Layer 5 of a small transformer language model trained on English Wikipedia (9 layers, counted from 0, width 128).
A neuron's activation on a vector x is SiLU(gate . x) times (in . x), where the dot is the dot product.
The model reads these tokens: " ===" "\n" "A" "fter" " 17" " years" " at" " Se" "ction" " Pal" "o" "is" "e," " Robert" " P" "ap" "ar" "emb" "ord" "e" " joined" " R"

The vector x that enters this layer's MLP at each token. A number n stands for n times 0.0068.
0 " ===": 47 -56 -149 95 24 8 98 199 -134 -36 148 26 -17 59 -104 -95 15 70 35 103 -99 -3 111 65 -131 19 -59 -135 -238 -2 46 -174 98 -236 -92 201 23 177 129 83 265 -25 -150 -74 187 -14 55 -12 222 234 141 -15 -221 -104 108 98 -97 -55 -106 32 106 -100 115 -91 -54 11 -60 176 241 -17 -184 127 -13 131 -197 118 68 54 326 130 213 9 129 -100 -142 86 162 4 71 -116 -69 42 -125 35 -88 13 -108 34 -122 75 -112 76 -268 -228 -66 -68 -33 58 10 -99 60 112 31 43 -23 157 100 -1 105 49 5 290 40 -161 217 -91 32 -35
1 "\n": -30 18 -169 117 32 -63 163 412 -2 52 340 111 -84 -75 -107 -162 60 24 15 101 -120 -39 -25 137 32 -13 -66 -261 -239 -139 15 -103 151 -77 -83 324 -46 116 -17 39 130 15 -66 -91 97 31 151 -129 77 158 -20 13 -221 -119 34 -79 55 -20 -60 61 246 -119 75 -39 -75 75 -50 109 64 33 -154 34 -15 143 -20 110 173 87 326 14 79 -153 55 -132 -130 178 141 -64 145 -41 -9 41 -33 12 -112 45 -175 20 -120 -111 32 -24 -42 -225 -113 -130 11 41 -19 -163 -57 180 -46 -39 49 -15 -20 -73 77 -37 57 169 45 -116 60 -83 -115 85
2 "A": 155 41 -89 43 15 -45 159 3 177 23 261 126 -350 32 -5 189 40 34 52 -157 -123 -85 81 -71 44 41 108 -148 -212 -22 -180 -120 40 -270 -52 -146 208 238 62 151 -47 10 -107 167 17 81 -57 -88 10 249 -121 121 -109 92 -3 112 108 -106 42 -45 49 -201 -54 -102 151 -119 284 213 -56 130 -75 123 140 41 52 32 25 -19 209 -69 -41 -157 161 83 -58 270 11 -28 141 -42 24 55 -100 -39 -187 88 -129 -29 -122 -111 -130 58 34 103 37 180 112 -95 -143 18 158 147 -4 18 -60 109 -58 -33 -238 -172 44 100 69 -77 185 -102 -106 198
3 "fter": 53 -5 -15 135 -85 44 207 48 139 55 135 100 -74 -87 -22 14 -62 -14 217 -124 -234 -157 -112 -236 -29 -116 182 73 90 21 -155 -104 33 -131 21 -4 138 177 96 49 -95 -69 -289 -23 218 -27 -127 -206 118 170 19 -97 -141 51 55 -310 106 -179 35 104 -69 -55 -65 -56 106 -8 68 79 151 66 256 68 -135 -39 -106 -4 172 171 86 -24 -161 -32 206 -123 4 48 -27 -35 301 -126 -100 34 -21 -98 -274 -148 -145 23 39 -31 -27 -24 79 -244 -10 70 -209 -175 -55 -53 201 190 107 61 32 234 -69 -59 -174 124 201 40 3 100 179 -104 -151 61
4 " 17": -8 -52 -54 63 -37 -157 25 175 20 -14 82 154 195 30 152 -26 -65 117 -34 -225 -95 -93 17 80 105 -24 -35 -206 82 40 48 -51 -135 -153 -180 53 158 96 223 -77 -18 62 -100 235 -198 69 -222 26 -9 124 -141 120 -271 155 -23 99 -15 -107 -212 26 -40 56 30 -1 -140 163 9 200 66 31 11 143 -14 -213 -161 -16 155 119 232 10 30 -27 25 -262 365 225 -97 -143 -125 -181 -74 69 -76 -28 -82 -201 -4 193 5 89 -146 228 -29 107 -158 85 51 197 86 -91 -66 208 -127 98 -199 -21 -16 -131 1 34 92 -102 10 19 117 -19 -54 54
5 " years": -67 -76 -130 103 -118 26 206 36 56 -10 107 120 -118 -85 77 -44 97 21 17 20 -151 51 176 -169 77 20 287 -331 162 -71 125 -88 97 -117 25 179 163 -38 -125 42 33 163 -158 113 -53 78 -92 -165 -9 110 -171 -107 -248 73 -113 -17 22 -111 -182 87 65 78 77 -69 148 257 -146 14 -106 202 219 -11 -39 -149 -104 -297 280 245 -221 87 18 108 182 -57 54 138 93 -70 140 -211 -6 199 -108 -140 -82 -183 53 29 -168 9 26 235 103 -62 -62 41 -255 -113 63 -49 -3 26 -86 -56 -46 119 57 -64 -160 -69 230 -56 -23 -72 119 -143 67 -57
6 " at": 14 37 -145 154 -48 -26 249 42 -63 121 66 13 83 4 99 69 3 212 -17 96 -162 -16 -226 -205 97 -44 -211 -167 37 -117 -64 81 213 -195 31 57 127 196 -5 -21 39 70 -155 29 203 -63 24 -236 -33 49 -3 -29 -145 169 173 -336 113 -68 -241 72 -40 -92 67 50 97 137 108 183 106 110 60 245 -124 -73 -192 -112 -54 227 22 -115 -84 39 168 -232 55 138 133 32 48 149 -146 177 -52 -18 -93 25 -94 79 93 -5 -21 38 -72 -38 -64 204 -149 -2 55 -25 213 78 77 -59 -35 241 37 -106 -162 -56 136 142 7 184 154 -64 -266 87
7 " Se": 52 91 29 26 -78 -215 187 66 47 -231 148 100 -206 202 169 15 -26 346 68 -143 -108 -9 -84 -72 58 -100 68 -272 64 -76 -137 -116 -52 -154 -76 76 -16 215 -211 -136 -23 -91 164 9 5 100 -32 178 -133 -238 62 307 -11 7 -169 226 193 -174 47 -76 21 -91 -59 36 156 61 109 2 30 342 11 -27 -61 -112 102 -198 177 248 226 -53 182 -135 -25 36 -46 -24 -54 9 -81 -53 92 -121 -3 -177 -53 -146 -123 -186 -8 -3 117 166 -105 -108 -72 92 46 -73 62 -38 66 9 -182 -137 -50 53 -89 47 95 46 -46 39 29 -151 335 117 43 -8
8 "ction": -38 -164 46 123 12 -213 113 72 41 -101 367 141 -10 66 100 151 93 152 28 -106 -127 -128 105 9 42 76 -45 -11 -147 -209 -35 -21 87 -226 60 197 89 -91 42 -54 -135 83 186 -119 -178 -4 -254 224 -59 4 -45 158 -115 56 -14 -4 -13 3 -94 -147 177 -88 59 -140 -16 45 99 -138 165 131 58 0 17 -14 -32 -284 78 43 -45 56 76 -232 122 -7 -192 -80 -33 40 225 -99 23 57 -77 51 -101 70 -59 84 17 -183 46 71 84 -48 -38 -30 44 -51 27 -128 189 -170 -222 135 -101 2 195 -101 4 83 -100 118 -98 98 266 -13 129 -55
9 " Pal": 132 -24 -170 78 -28 -198 248 6 78 -12 133 18 171 120 91 -85 -116 203 -216 144 -145 302 48 4 -166 125 -59 -205 100 99 -128 -241 121 -119 41 107 -158 124 -119 -69 92 145 5 -27 -62 -10 -77 7 50 39 -159 261 -111 60 -129 -117 3 -117 164 -93 168 94 88 141 149 56 25 -19 -5 -31 100 176 -117 -338 60 -13 9 228 63 -117 131 -120 -10 -45 182 185 12 135 -15 -5 -66 -89 -89 259 80 -129 -126 -23 -209 206 38 61 -112 -39 128 100 20 35 176 -145 34 104 -161 -5 29 32 44 -85 -49 20 250 79 -21 74 -42 -185 36 205
10 "o": -28 -4 83 14 -168 14 27 -16 88 174 207 71 108 181 -22 6 -154 204 -173 11 -247 -130 -120 -76 -47 193 -194 -46 184 -36 -43 -37 -227 -39 -90 -70 34 40 -5 62 -42 106 311 -73 -66 -218 144 -115 92 -74 -109 36 10 60 142 124 115 -9 -95 -286 28 180 24 -131 165 9 265 53 184 141 44 -34 -220 -86 124 -113 293 227 107 -52 83 16 86 -13 255 40 250 28 201 -12 55 30 -15 -65 -99 32 91 -104 62 157 196 41 -55 -13 -75 6 110 42 169 97 -134 -14 -95 161 139 -102 215 -223 60 10 120 147 7 -144 89 -58 -2 69
11 "is": 31 -137 146 149 -60 -84 77 -297 -86 140 201 170 -280 -58 -11 9 -10 34 -185 -8 -111 -35 15 -8 -120 200 -397 -37 109 -24 -2 -27 -114 -24 -80 76 -59 -19 47 -130 -39 184 96 -17 -44 83 -16 -115 -9 -67 -3 -128 -38 261 82 172 53 -98 -90 -128 258 183 -121 130 157 200 41 -246 138 -57 4 -44 7 -167 163 -49 -142 124 173 -92 49 -46 125 35 132 0 93 115 114 7 -214 -28 -138 -107 56 135 -149 17 -70 68 121 17 -69 94 -93 -33 35 -50 54 -178 99 79 6 228 -47 4 130 -158 -135 88 73 300 -148 -175 156 -182 94 103
12 "e,": -39 -109 -139 72 -67 64 237 70 -97 14 202 69 -139 134 -17 -249 58 124 -120 -78 -76 -171 -137 -29 81 46 -54 -211 289 -7 -13 -262 237 -127 -3 1 -51 -70 -78 -30 188 37 -130 -1 -95 26 -109 -97 110 7 27 -38 -143 -41 210 132 425 -232 -300 -21 37 -23 -76 -135 159 -31 57 -35 -40 -52 45 62 -136 -11 -120 -86 143 184 81 -6 -21 2 109 52 168 42 208 -4 12 -62 -122 -73 -145 -69 -101 -8 -51 117 -167 -185 42 62 -109 -1 -199 -68 12 -86 -64 -209 206 178 65 -128 -48 -8 -25 -216 -139 -91 81 265 -44 -238 109 -198 -95 -59
13 " Robert": 49 35 -132 44 41 -85 68 -111 96 -34 173 259 46 -148 122 -89 17 104 -51 30 -237 -1 59 -187 -105 19 77 -183 243 29 157 -39 38 -342 -109 82 175 181 -14 -128 -62 86 67 23 -94 -32 70 96 156 77 32 24 -200 -109 -95 102 24 -1 -197 -3 162 143 -212 21 -78 111 74 -166 178 -107 44 -96 -116 -23 139 100 217 114 231 -84 -19 -105 125 -127 127 53 23 -187 -219 91 19 -11 74 -26 -46 -69 -56 227 -14 58 -16 99 -54 -5 70 12 40 -4 -21 -318 144 238 -20 181 -53 91 -103 -145 -242 20 268 47 59 -128 78 -77 83 -105
14 " P": -18 -36 -95 22 79 -214 125 -15 -34 64 150 136 -69 187 210 -132 55 33 -36 -59 -6 208 -25 52 -129 62 22 -409 139 -84 150 -45 -18 -102 -79 -81 205 169 -43 102 8 266 188 -218 2 46 -3 157 33 -1 -77 128 -85 -251 73 -107 -76 -165 18 -10 -19 50 25 29 181 7 227 152 -42 108 81 71 -151 -160 316 -62 193 58 271 -3 110 -240 60 59 177 189 94 -58 -84 37 -30 -43 -23 69 -113 -87 -116 39 -70 -11 26 55 35 72 111 22 60 156 106 -4 251 66 84 -100 71 85 -40 -67 -24 -61 146 136 132 -58 218 24 206 251
15 "ap": 47 -146 -179 -17 116 -61 -14 -18 3 96 102 233 50 114 131 -172 12 179 105 -113 52 -10 -75 -106 -161 55 -287 -14 -185 7 -34 -279 -79 -43 -89 -71 124 216 -168 118 87 216 253 56 3 91 -143 128 45 55 -46 31 -54 74 -47 77 37 80 208 -205 -7 216 -217 31 163 122 72 4 49 87 89 130 -58 -141 88 -315 -32 -148 98 -209 -16 -109 158 283 13 -59 5 -64 31 -203 61 3 67 92 -74 -92 -108 -4 -50 -190 41 144 20 53 -114 -66 -35 185 217 -44 -144 -118 -115 -7 194 245 75 58 -116 135 114 149 -181 78 246 23 71 -68
16 "ar": -165 147 -164 97 -20 148 -72 -15 -50 43 225 183 -6 102 115 -14 -44 258 -249 -97 -53 63 59 153 -79 40 -267 -167 116 141 -176 47 -15 44 -164 -22 58 117 142 -18 -155 279 97 7 -251 8 -41 -121 61 -48 -19 -113 22 -21 146 -193 -19 -109 46 -159 57 -76 149 -51 -122 87 253 30 49 -94 90 -53 9 -115 166 -69 107 16 19 97 267 42 202 -61 -14 -66 190 -144 -39 -19 -22 -164 75 244 -205 300 82 -43 -6 -172 128 75 133 123 24 0 -72 173 91 -105 51 119 -23 221 146 139 -139 -106 -54 240 100 154 -156 -123 31 -92 64 -42
17 "emb": -130 -60 8 63 48 207 -205 -78 -79 52 101 119 -152 87 129 -86 4 134 35 -126 60 73 -25 140 -179 190 -362 -65 316 -59 113 -45 84 -162 -85 -56 -12 -166 54 18 31 274 -81 -145 -119 -17 -58 -85 48 185 -153 -59 -7 300 -142 33 -17 -22 186 -103 56 98 -128 87 12 133 71 -34 121 6 12 3 -77 -166 187 -160 121 53 -7 -55 247 -92 209 85 -52 8 193 -203 6 58 106 -174 94 27 -77 131 91 57 -31 -202 183 84 107 80 -4 111 49 169 105 -266 80 66 112 -35 19 83 91 -100 60 66 -24 111 -43 -475 99 64 24 -115
18 "ord": -75 -203 -114 -39 147 16 -12 -200 -71 85 147 252 -32 -42 136 -161 -114 112 -20 174 -6 14 -137 138 -126 -6 -241 7 164 47 98 -8 -51 -140 -74 -36 244 -21 -179 -145 -82 386 -19 -201 119 -213 -215 -54 -23 142 -16 -158 49 8 -98 -26 -1 -10 -5 -162 122 141 46 -129 120 77 -61 -181 235 -58 -39 8 76 -134 130 -164 127 -151 81 -31 109 -181 147 68 201 42 90 -139 -152 -239 180 55 -2 -28 -39 106 -5 157 -28 2 85 -4 -102 78 -177 -54 56 -59 -91 -257 51 44 50 -73 -129 91 92 37 -335 112 74 139 -125 -243 46 30 17 -87
19 "e": 20 6 32 -67 -152 90 -121 -76 -97 230 193 2 -114 -36 183 -100 -47 237 19 135 -97 18 -37 -93 -50 13 -194 -74 203 17 -1 -49 -69 -34 -216 -20 94 -36 -43 19 81 150 22 -116 -15 -164 -34 -61 25 -103 -45 -119 46 -84 -28 167 164 -153 -152 -121 139 7 46 -142 171 -100 49 46 133 -9 -81 -9 -48 -91 113 -293 45 76 181 37 158 -197 163 31 143 -126 165 -49 101 -155 -1 32 -180 -198 -130 205 -157 -109 -199 65 90 -113 -245 163 59 -75 49 -156 -103 -35 -34 20 -233 -83 25 -39 113 -197 -397 30 29 111 -14 -241 190 -105 221 -120
20 " joined": 22 -88 24 68 -75 -50 236 -9 -188 -37 128 176 -97 -29 46 2 11 198 97 104 -70 -24 -93 -97 84 -44 -35 -196 -24 9 88 -79 -37 -154 -61 130 57 288 -72 64 -106 29 -204 -92 334 67 -230 -165 139 232 183 147 -125 116 -129 -99 138 83 -100 15 29 -43 -15 -67 154 -18 91 71 74 1 37 185 115 -56 -255 6 131 70 244 54 -241 12 179 -172 -22 108 113 13 -186 -64 -92 163 -82 24 -110 -119 -30 -63 64 50 56 79 0 -230 -8 -169 -18 -65 -90 -68 299 60 97 128 87 87 93 -298 -85 35 50 207 89 -5 -31 -23 -169 106
21 " R": 9 172 -84 -69 76 -65 181 160 -11 -131 193 99 -49 122 198 89 261 115 -88 -18 -187 40 -18 -68 35 112 51 -116 107 43 -17 5 38 -25 -145 238 65 196 -36 18 -58 19 114 -41 -61 76 -84 284 52 33 43 246 -88 -50 -186 158 87 -82 21 -67 100 42 26 -91 84 80 157 181 134 223 73 91 -140 -61 161 98 120 58 316 -57 -94 -242 3 -61 -84 90 -60 -228 16 -72 -162 -56 -12 6 -116 -88 -87 121 -69 -42 183 37 -80 127 93 128 237 -144 -197 88 112 65 -23 -115 -9 -107 -164 -202 36 70 57 81 114 -101 125 -100 -15 323

Each question shows the input weights of one neuron of the MLP. A number n stands for n times 0.0012.

n240 gate: 126 83 64 21 -92 -176 205 -46 161 26 -20 -81 92 56 92 39 -212 -31 -50 -18 142 71 -29 9 102 37 47 40 140 108 -56 -80 -230 86 -166 125 118 103 -40 27 313 -98 33 -53 74 23 75 -118 -37 -21 264 -85 -128 156 -33 -108 -92 -36 -88 -9 -121 47 -29 0 0 -72 99 52 67 -175 -9 -92 175 27 -21 3 -174 56 -88 43 -117 -9 96 -37 102 -196 -39 -89 -135 -174 -100 6 -59 -60 -91 62 -95 24 27 30 -86 6 89 59 106 -18 -61 51 -115 34 66 -78 -78 26 49 44 100 228 144 -15 172 95 -65 -12 -186 -48 -3 -37
n240 in: -15 38 -194 62 95 107 -19 -160 -15 -113 42 -65 62 44 101 -119 82 81 -103 51 19 34 -81 125 -61 52 -68 -26 -136 54 -6 -68 102 -100 9 74 -213 146 184 -51 -35 -61 62 76 -77 -3 -63 171 40 -111 77 -48 150 73 47 -93 73 -287 -3 -100 -12 6 -9 -314 92 -152 -52 -121 -36 39 -29 -3 -36 91 317 -45 147 -144 9 60 -12 85 -49 179 113 24 44 27 -12 94 76 -12 -147 45 -12 -62 220 12 6 24 -111 -106 -46 -62 -114 58 27 -36 -6 15 84 145 48 -50 112 -97 -111 -113 -114 66 -260 -15 -147 -12 112 39 -9 -39
On which token does it fire most? 5 " years"

n165 gate: 64 95 15 -64 -189 12 -30 -120 -85 51 89 29 130 -81 -26 -214 -11 125 69 70 22 -15 11 88 -123 21 -75 -51 45 156 92 58 0 -69 -145 -32 -44 183 195 -15 -159 60 79 -145 120 -96 38 -64 207 -12 -52 130 41 -18 -12 -112 167 163 9 101 46 26 89 33 -3 -243 -108 -74 12 -35 66 -71 -109 -48 -3 -80 -192 -84 -163 -36 15 87 0 -106 -140 -35 142 -126 21 133 20 -53 185 59 -23 -110 0 55 166 -211 -6 -23 54 35 -124 -48 -32 -179 136 -152 -126 100 176 115 -21 -66 -38 105 -69 71 6 30 23 -102 -89 26 -46 54
n165 in: 23 -86 -124 -120 127 66 66 -146 -58 -14 -101 139 -66 108 78 -14 46 -12 -123 -205 -83 42 -259 35 -96 -33 17 -17 17 44 63 97 9 -129 108 -23 6 -69 114 116 -208 -53 -107 0 99 -173 6 -26 -27 73 60 103 68 71 -14 35 103 56 68 46 3 -60 108 56 17 139 -54 53 -24 -161 28 112 58 80 -114 -55 -28 -120 -6 3 -107 -44 -33 -45 20 -3 -126 -101 -20 9 -17 64 11 20 6 80 -202 -227 -29 43 -34 6 -18 80 -149 6 -3 0 -11 -6 113 120 -81 -139 150 -31 132 -93 216 211 -75 -71 215 -152 -194 -172 -85 165
Its three highest activations, in order, are on tokens 20 " joined", 17 "emb", 18 "ord"

n136 gate: 50 70 117 -56 38 -21 58 73 -83 181 22 3 108 -122 123 0 -35 -49 -178 -86 9 -88 -89 -124 147 42 -58 -57 -46 83 -9 61 -39 67 83 -73 -152 -136 66 -6 192 -75 91 130 -20 -68 -38 0 -184 -21 35 140 -110 24 146 83 172 153 198 -23 -44 44 185 178 -254 71 -3 114 -132 -15 -43 -96 51 129 81 137 -11 0 -17 114 -24 75 -27 174 177 73 -73 121 -12 -87 84 269 41 -27 95 105 42 -111 56 -27 93 143 24 -152 65 -51 -125 -101 -79 21 53 -31 -157 -70 51 44 -54 -30 99 -33 41 81 -38 -85 0 -86 -209 81
n136 in: -58 39 224 73 -161 64 -102 -98 -76 -98 -50 -55 -42 33 -21 -141 156 -3 3 107 -65 -19 51 177 45 13 -51 -94 -145 -31 -24 42 90 -121 -164 27 -160 22 -103 151 -15 109 -125 113 -12 -95 224 60 3 133 67 77 -39 0 -118 -147 41 111 131 214 -70 -12 -69 -25 24 -86 128 -15 118 -120 135 153 46 87 25 -19 -74 -21 -165 90 91 0 138 -123 -24 -46 -136 -50 110 211 57 224 -115 191 -3 -42 72 109 6 -43 -69 85 16 33 83 12 22 -3 130 -72 34 51 55 -33 239 -244 99 -113 -9 77 173 97 106 33 -50 -126 18 -184
Its two highest activations, in order, are on tokens 7 " Se", 18 "ord"

n49 gate: -43 -90 52 -91 -51 -123 101 -12 23 78 68 -137 -125 48 3 -146 -8 27 54 92 36 -135 98 166 87 91 159 6 -186 -130 0 -125 -101 -128 -185 -54 -40 -18 6 -115 -76 135 131 89 38 44 121 158 -12 -32 108 104 43 -29 116 -43 175 -128 -108 -8 -48 -76 48 -53 -6 132 50 64 140 -26 45 -79 -6 70 -49 61 -138 0 42 -64 23 114 -100 12 109 213 -156 -15 115 -23 -56 -77 0 38 157 65 147 -77 197 -34 14 108 -71 96 144 -53 -75 -23 -59 -26 115 15 -23 -3 -52 -181 -14 204 93 29 0 111 210 51 -134 101 14 -157
n49 in: -81 -177 -74 -19 14 -22 143 -46 -42 -147 -15 103 -22 22 122 25 182 -56 50 -92 -15 -17 93 -73 66 -23 42 146 191 149 94 31 20 -6 -108 136 93 -26 -3 6 55 -26 -20 -25 117 -198 -42 -8 0 141 -3 54 -42 55 -80 23 -149 -94 177 75 69 237 -104 83 -64 -3 71 14 -131 -51 -41 20 -133 -152 3 -25 -54 -39 99 9 178 -54 138 93 6 -36 17 120 -110 -19 36 -56 36 37 14 -105 58 -86 204 48 50 -39 -46 -122 65 -198 40 -3 -80 69 -84 -102 -185 135 -111 -174 -91 -79 61 -26 -106 -160 67 -36 -60 48 14 220
On which token does it fire most, and how strongly? 6 " at", at about 0.55

n2 gate: -93 -3 44 193 -129 151 -147 -92 -83 -183 13 95 67 79 -21 -96 -39 -113 3 34 -150 35 -105 -55 69 -41 -18 226 33 -12 179 -40 -140 27 -12 -153 187 -109 0 124 204 66 -6 51 -6 134 31 125 -199 31 -31 -3 0 -104 -58 -56 -66 -12 -53 67 52 -79 -3 44 -55 148 57 -34 50 -72 -127 154 71 9 175 50 60 137 18 110 196 -123 140 29 -3 -239 18 -215 -145 -49 -203 -117 18 22 75 58 -35 18 -123 62 131 92 89 -241 -62 19 -109 -15 -107 85 -15 13 -130 36 6 -6 100 130 152 37 -18 3 -101 95 -245 -115 12 170
n2 in: -173 -45 141 31 68 8 15 -160 42 -176 52 -175 148 70 42 34 111 -103 59 6 3 55 -72 110 -25 -67 -104 30 -38 100 -28 -59 126 81 -26 168 37 77 -109 -71 114 49 96 50 -102 93 45 181 20 54 -76 -106 76 95 -106 -23 127 132 -132 -22 17 -42 61 23 121 108 44 -80 -144 17 -152 52 40 49 -69 0 123 106 33 0 61 -12 -70 -211 107 67 149 -127 14 -53 -64 -71 -53 162 -77 246 -35 8 146 -142 164 59 75 -17 -54 87 148 34 6 173 42 -47 -198 86 -46 114 114 65 97 3 78 12 -98 -93 -66 102 -69 75
Its three highest activations, in order, are on tokens 16 "ar", 17 "emb", 3 "fter"

n129 gate: -152 123 -67 121 -5 24 -36 101 -34 41 -271 16 58 -29 113 -32 -23 -22 8 141 67 16 129 48 10 65 92 -166 10 -43 -16 45 -27 34 56 -40 56 17 -18 -40 -52 16 -3 88 40 -51 91 60 -109 16 -111 -73 -34 33 -10 24 -87 -183 54 -37 -116 84 94 -73 42 -85 -70 -102 30 -113 -96 19 -75 -138 145 99 79 47 -86 -121 46 127 -134 33 149 111 11 -106 -59 -8 18 -120 -16 67 47 76 30 174 -203 -152 -63 16 8 -147 -32 -176 169 -48 -47 -81 8 33 154 47 43 94 16 -197 -125 148 50 -135 63 40 141 -27 13 -95
n129 in: 211 65 167 -22 -65 -152 156 11 65 -173 -50 -46 -60 -22 141 33 121 -102 16 172 127 -160 -5 30 0 -90 38 -113 -21 19 -38 -16 -193 -46 -55 41 -99 -60 71 3 -24 -179 -104 -13 -151 -79 -107 -219 -103 33 49 0 35 17 -51 -16 -33 113 -125 -30 16 -62 -142 -140 -14 47 101 14 -50 58 203 -92 -179 81 133 -163 42 -94 -32 -111 157 53 -39 110 -79 84 -144 78 -60 43 -38 -153 -32 30 88 -14 67 -14 -92 -180 -35 111 45 -49 -30 45 -14 -14 -38 117 -25 -11 -63 99 11 -27 0 -25 -83 28 8 36 92 103 56 -99 -164 -22
On which token does it fire most? 5 " years"

n86 gate: 132 -52 50 -104 -33 -148 -17 -99 44 -62 -170 -52 -33 16 -14 -85 -119 -95 -220 -181 -35 -105 45 63 -102 -87 -19 -19 67 -64 -43 -106 -53 -27 58 -115 -42 -152 -148 -61 -8 22 -137 75 -37 -125 91 41 8 -111 33 106 18 -14 109 -17 84 42 56 49 101 -22 -32 -20 -231 66 -222 -8 11 50 105 173 -94 -48 89 3 40 -24 -3 -139 23 81 6 80 -69 8 95 -59 66 -46 -30 -190 -8 252 -32 -41 110 19 63 -151 173 60 79 -76 -75 -152 -81 -6 -62 -73 -58 26 -77 -154 -73 144 67 234 -16 -22 -25 -73 -71 -44 31 66 119 42
n86 in: 197 126 -55 99 -36 9 170 115 -121 263 -69 -79 -81 18 84 39 -125 -3 -93 67 102 25 -12 100 -113 -31 57 -29 112 61 96 -234 31 -9 -144 -57 -107 28 -20 91 24 -56 48 189 -23 -62 112 12 78 -144 72 89 211 56 -27 -119 84 89 197 126 -90 -101 -56 102 -88 33 -9 -64 6 64 39 105 -101 -34 -18 -18 -53 -117 -134 -40 -112 161 -87 97 -97 -66 93 -62 271 -146 6 109 66 -104 -77 33 75 24 -60 24 84 225 53 -27 -202 -115 80 116 -60 170 -100 144 -152 30 -86 218 43 103 -83 12 69 86 87 12 59 73 83 -59
On which token does it fire most? 15 "ap"

n299 gate: -196 -112 -109 -66 -50 113 -72 29 -16 28 -144 44 -50 -121 154 82 199 -43 28 -73 -20 16 326 -92 -90 266 81 125 25 6 -6 138 86 63 134 38 54 59 -21 0 153 -32 88 259 -57 -101 -114 150 10 -29 110 -3 34 26 -34 -130 68 54 148 94 141 75 87 -165 -6 -25 -222 128 93 -271 -28 -6 -232 61 61 -32 95 53 -96 19 36 -74 -3 -85 -177 53 60 -32 -89 -3 112 -190 172 41 -49 -13 75 31 94 25 -40 -9 29 47 -29 -165 86 -57 16 -226 -247 -26 -9 53 -22 -97 6 6 25 51 -116 -77 -109 -38 -35 178 -112 -116
n299 in: -96 81 80 127 26 89 -288 31 -33 -238 25 -247 0 32 72 -63 -155 38 -248 171 -108 -183 119 -59 -16 112 69 98 64 23 117 147 107 -137 20 -7 63 -96 -111 50 -107 -44 -26 67 -85 150 -208 -75 -61 230 -170 -47 144 34 88 43 -27 40 -151 68 55 65 155 -202 102 -208 39 -100 54 40 -94 -74 30 -24 -110 153 -10 -46 149 27 64 84 61 -38 99 0 -134 71 172 -195 159 231 -42 -33 -151 -36 74 -95 89 -106 139 -56 200 72 -53 219 -7 13 124 118 -102 27 89 -71 -3 -13 -40 -40 -152 150 -91 97 88 -115 -27 -50 3 -64
On which token does it fire most? 17 "emb"

n272 gate: 25 -3 103 64 73 24 124 -3 217 -176 -7 -156 112 45 149 -126 -51 13 -15 -92 -152 -63 -18 34 194 123 -118 130 -54 -52 69 133 121 -6 77 -58 -19 29 -53 77 -160 16 61 -111 155 204 114 -142 279 90 -155 -140 242 -50 -139 120 -194 -109 -146 88 55 39 39 9 9 -80 12 -161 -84 22 39 -94 62 -84 -34 87 24 45 -84 -134 60 -44 16 -174 -58 33 -118 -72 -49 142 -51 172 161 65 -39 -45 -16 91 -37 -34 -78 0 35 64 31 -103 114 55 151 -125 -25 3 -110 -138 171 12 -40 126 66 -102 -15 128 -97 183 134 18 66 -94
n272 in: 47 140 -158 -126 -91 -80 138 -146 89 -24 -184 -147 8 63 -28 78 11 12 -3 -67 15 -48 30 86 -5 -74 52 125 22 -98 -82 60 -104 33 -98 121 120 23 -158 -61 -47 -139 11 -19 -45 104 -28 -66 190 -14 8 59 122 -125 -60 -150 -57 -22 130 -25 30 95 -109 159 -152 -53 -46 -87 -3 84 -52 -51 -50 48 -129 -14 102 8 -19 138 -60 28 160 -29 -225 154 -47 -14 -53 25 -41 0 66 -115 -106 -140 222 55 58 25 172 33 114 -25 -95 14 78 -19 -60 -6 28 141 -58 -19 248 128 -81 83 65 79 88 3 134 201 -28 -14 27 0
On which token does it fire most? 19 "e"

n108 gate: 64 -6 59 35 55 119 -134 36 108 -120 -105 -35 -171 -109 -9 -61 34 -140 -96 149 -102 -21 -40 -47 137 48 119 -84 40 9 23 -29 95 168 -148 -171 -136 9 121 -24 -3 -18 9 -57 17 124 -94 -144 -75 -9 49 204 63 45 -40 35 -119 151 12 -75 -35 227 169 12 88 -108 -37 -86 119 -15 103 -155 -15 63 -24 189 -8 -81 57 -36 -39 12 -54 -48 202 70 -93 -72 117 110 101 114 -17 41 -74 -23 -27 72 15 -56 -351 122 12 -188 -59 12 41 73 220 -15 -41 88 15 -46 6 -95 180 62 -81 68 -49 -3 127 -108 18 -3 -144 -33
n108 in: -141 -98 -82 53 57 48 -84 59 -69 163 65 24 190 109 95 51 -88 -72 33 -123 79 -3 9 9 67 52 139 35 9 -145 224 -9 139 234 -94 -202 -18 -100 -98 156 -9 -76 78 -23 -63 23 42 -3 74 -145 -98 64 -80 95 38 135 107 -103 -76 -35 62 -121 -205 6 66 144 -58 9 -143 -88 -85 125 -39 64 -121 -139 81 30 -47 131 86 -43 117 9 -111 -27 -71 -52 108 77 9 -156 -33 -72 -170 -157 3 -39 -110 -78 227 74 49 15 -39 18 103 -159 35 -21 -42 -202 36 -85 40 156 -97 3 -24 158 -77 201 -18 -15 21 154 -194 73
On which token does it fire most? 9 " Pal"

n148 gate: -65 -145 109 -17 -45 8 18 189 14 25 83 -96 143 -120 98 -14 17 -77 -67 -42 57 -70 -66 -37 -171 133 -90 141 19 151 -150 -56 -66 -3 3 -95 165 147 134 20 -17 95 -116 -28 121 -14 45 61 38 80 -8 46 178 -133 6 -28 -81 -20 -32 -14 -143 125 64 20 42 122 292 -175 -95 -183 -205 -3 -100 213 -77 -103 8 20 6 -54 -9 -104 102 70 -25 135 53 0 -51 78 -128 181 -73 108 229 -39 55 87 39 -31 -131 -56 61 106 154 78 11 -31 114 14 25 3 -45 -28 49 -14 83 -62 53 0 62 135 45 17 -9 -54 53 63
n148 in: -135 28 -93 -129 -137 -69 -167 -113 290 -80 -31 81 -68 -85 -61 -120 70 5 68 -3 0 8 -27 -28 -20 -34 -106 15 -30 -33 -25 71 -173 -63 108 -86 90 -11 -34 103 60 -76 64 -159 36 39 -41 88 -37 -57 -61 -34 46 -10 -25 69 29 -41 101 -60 -50 100 -70 -112 87 -166 -80 -47 62 -62 -22 132 -105 -114 54 8 -39 121 63 -129 76 169 -118 -11 133 53 25 175 -23 -86 45 -20 -5 -72 -107 20 197 -106 -140 51 8 -58 60 38 -221 55 -113 77 55 -8 23 24 31 68 -62 106 44 -69 -103 44 13 62 35 -91 -23 39 23 -81
Its three highest activations, in order, are on tokens 10 "o", 15 "ap", 14 " P"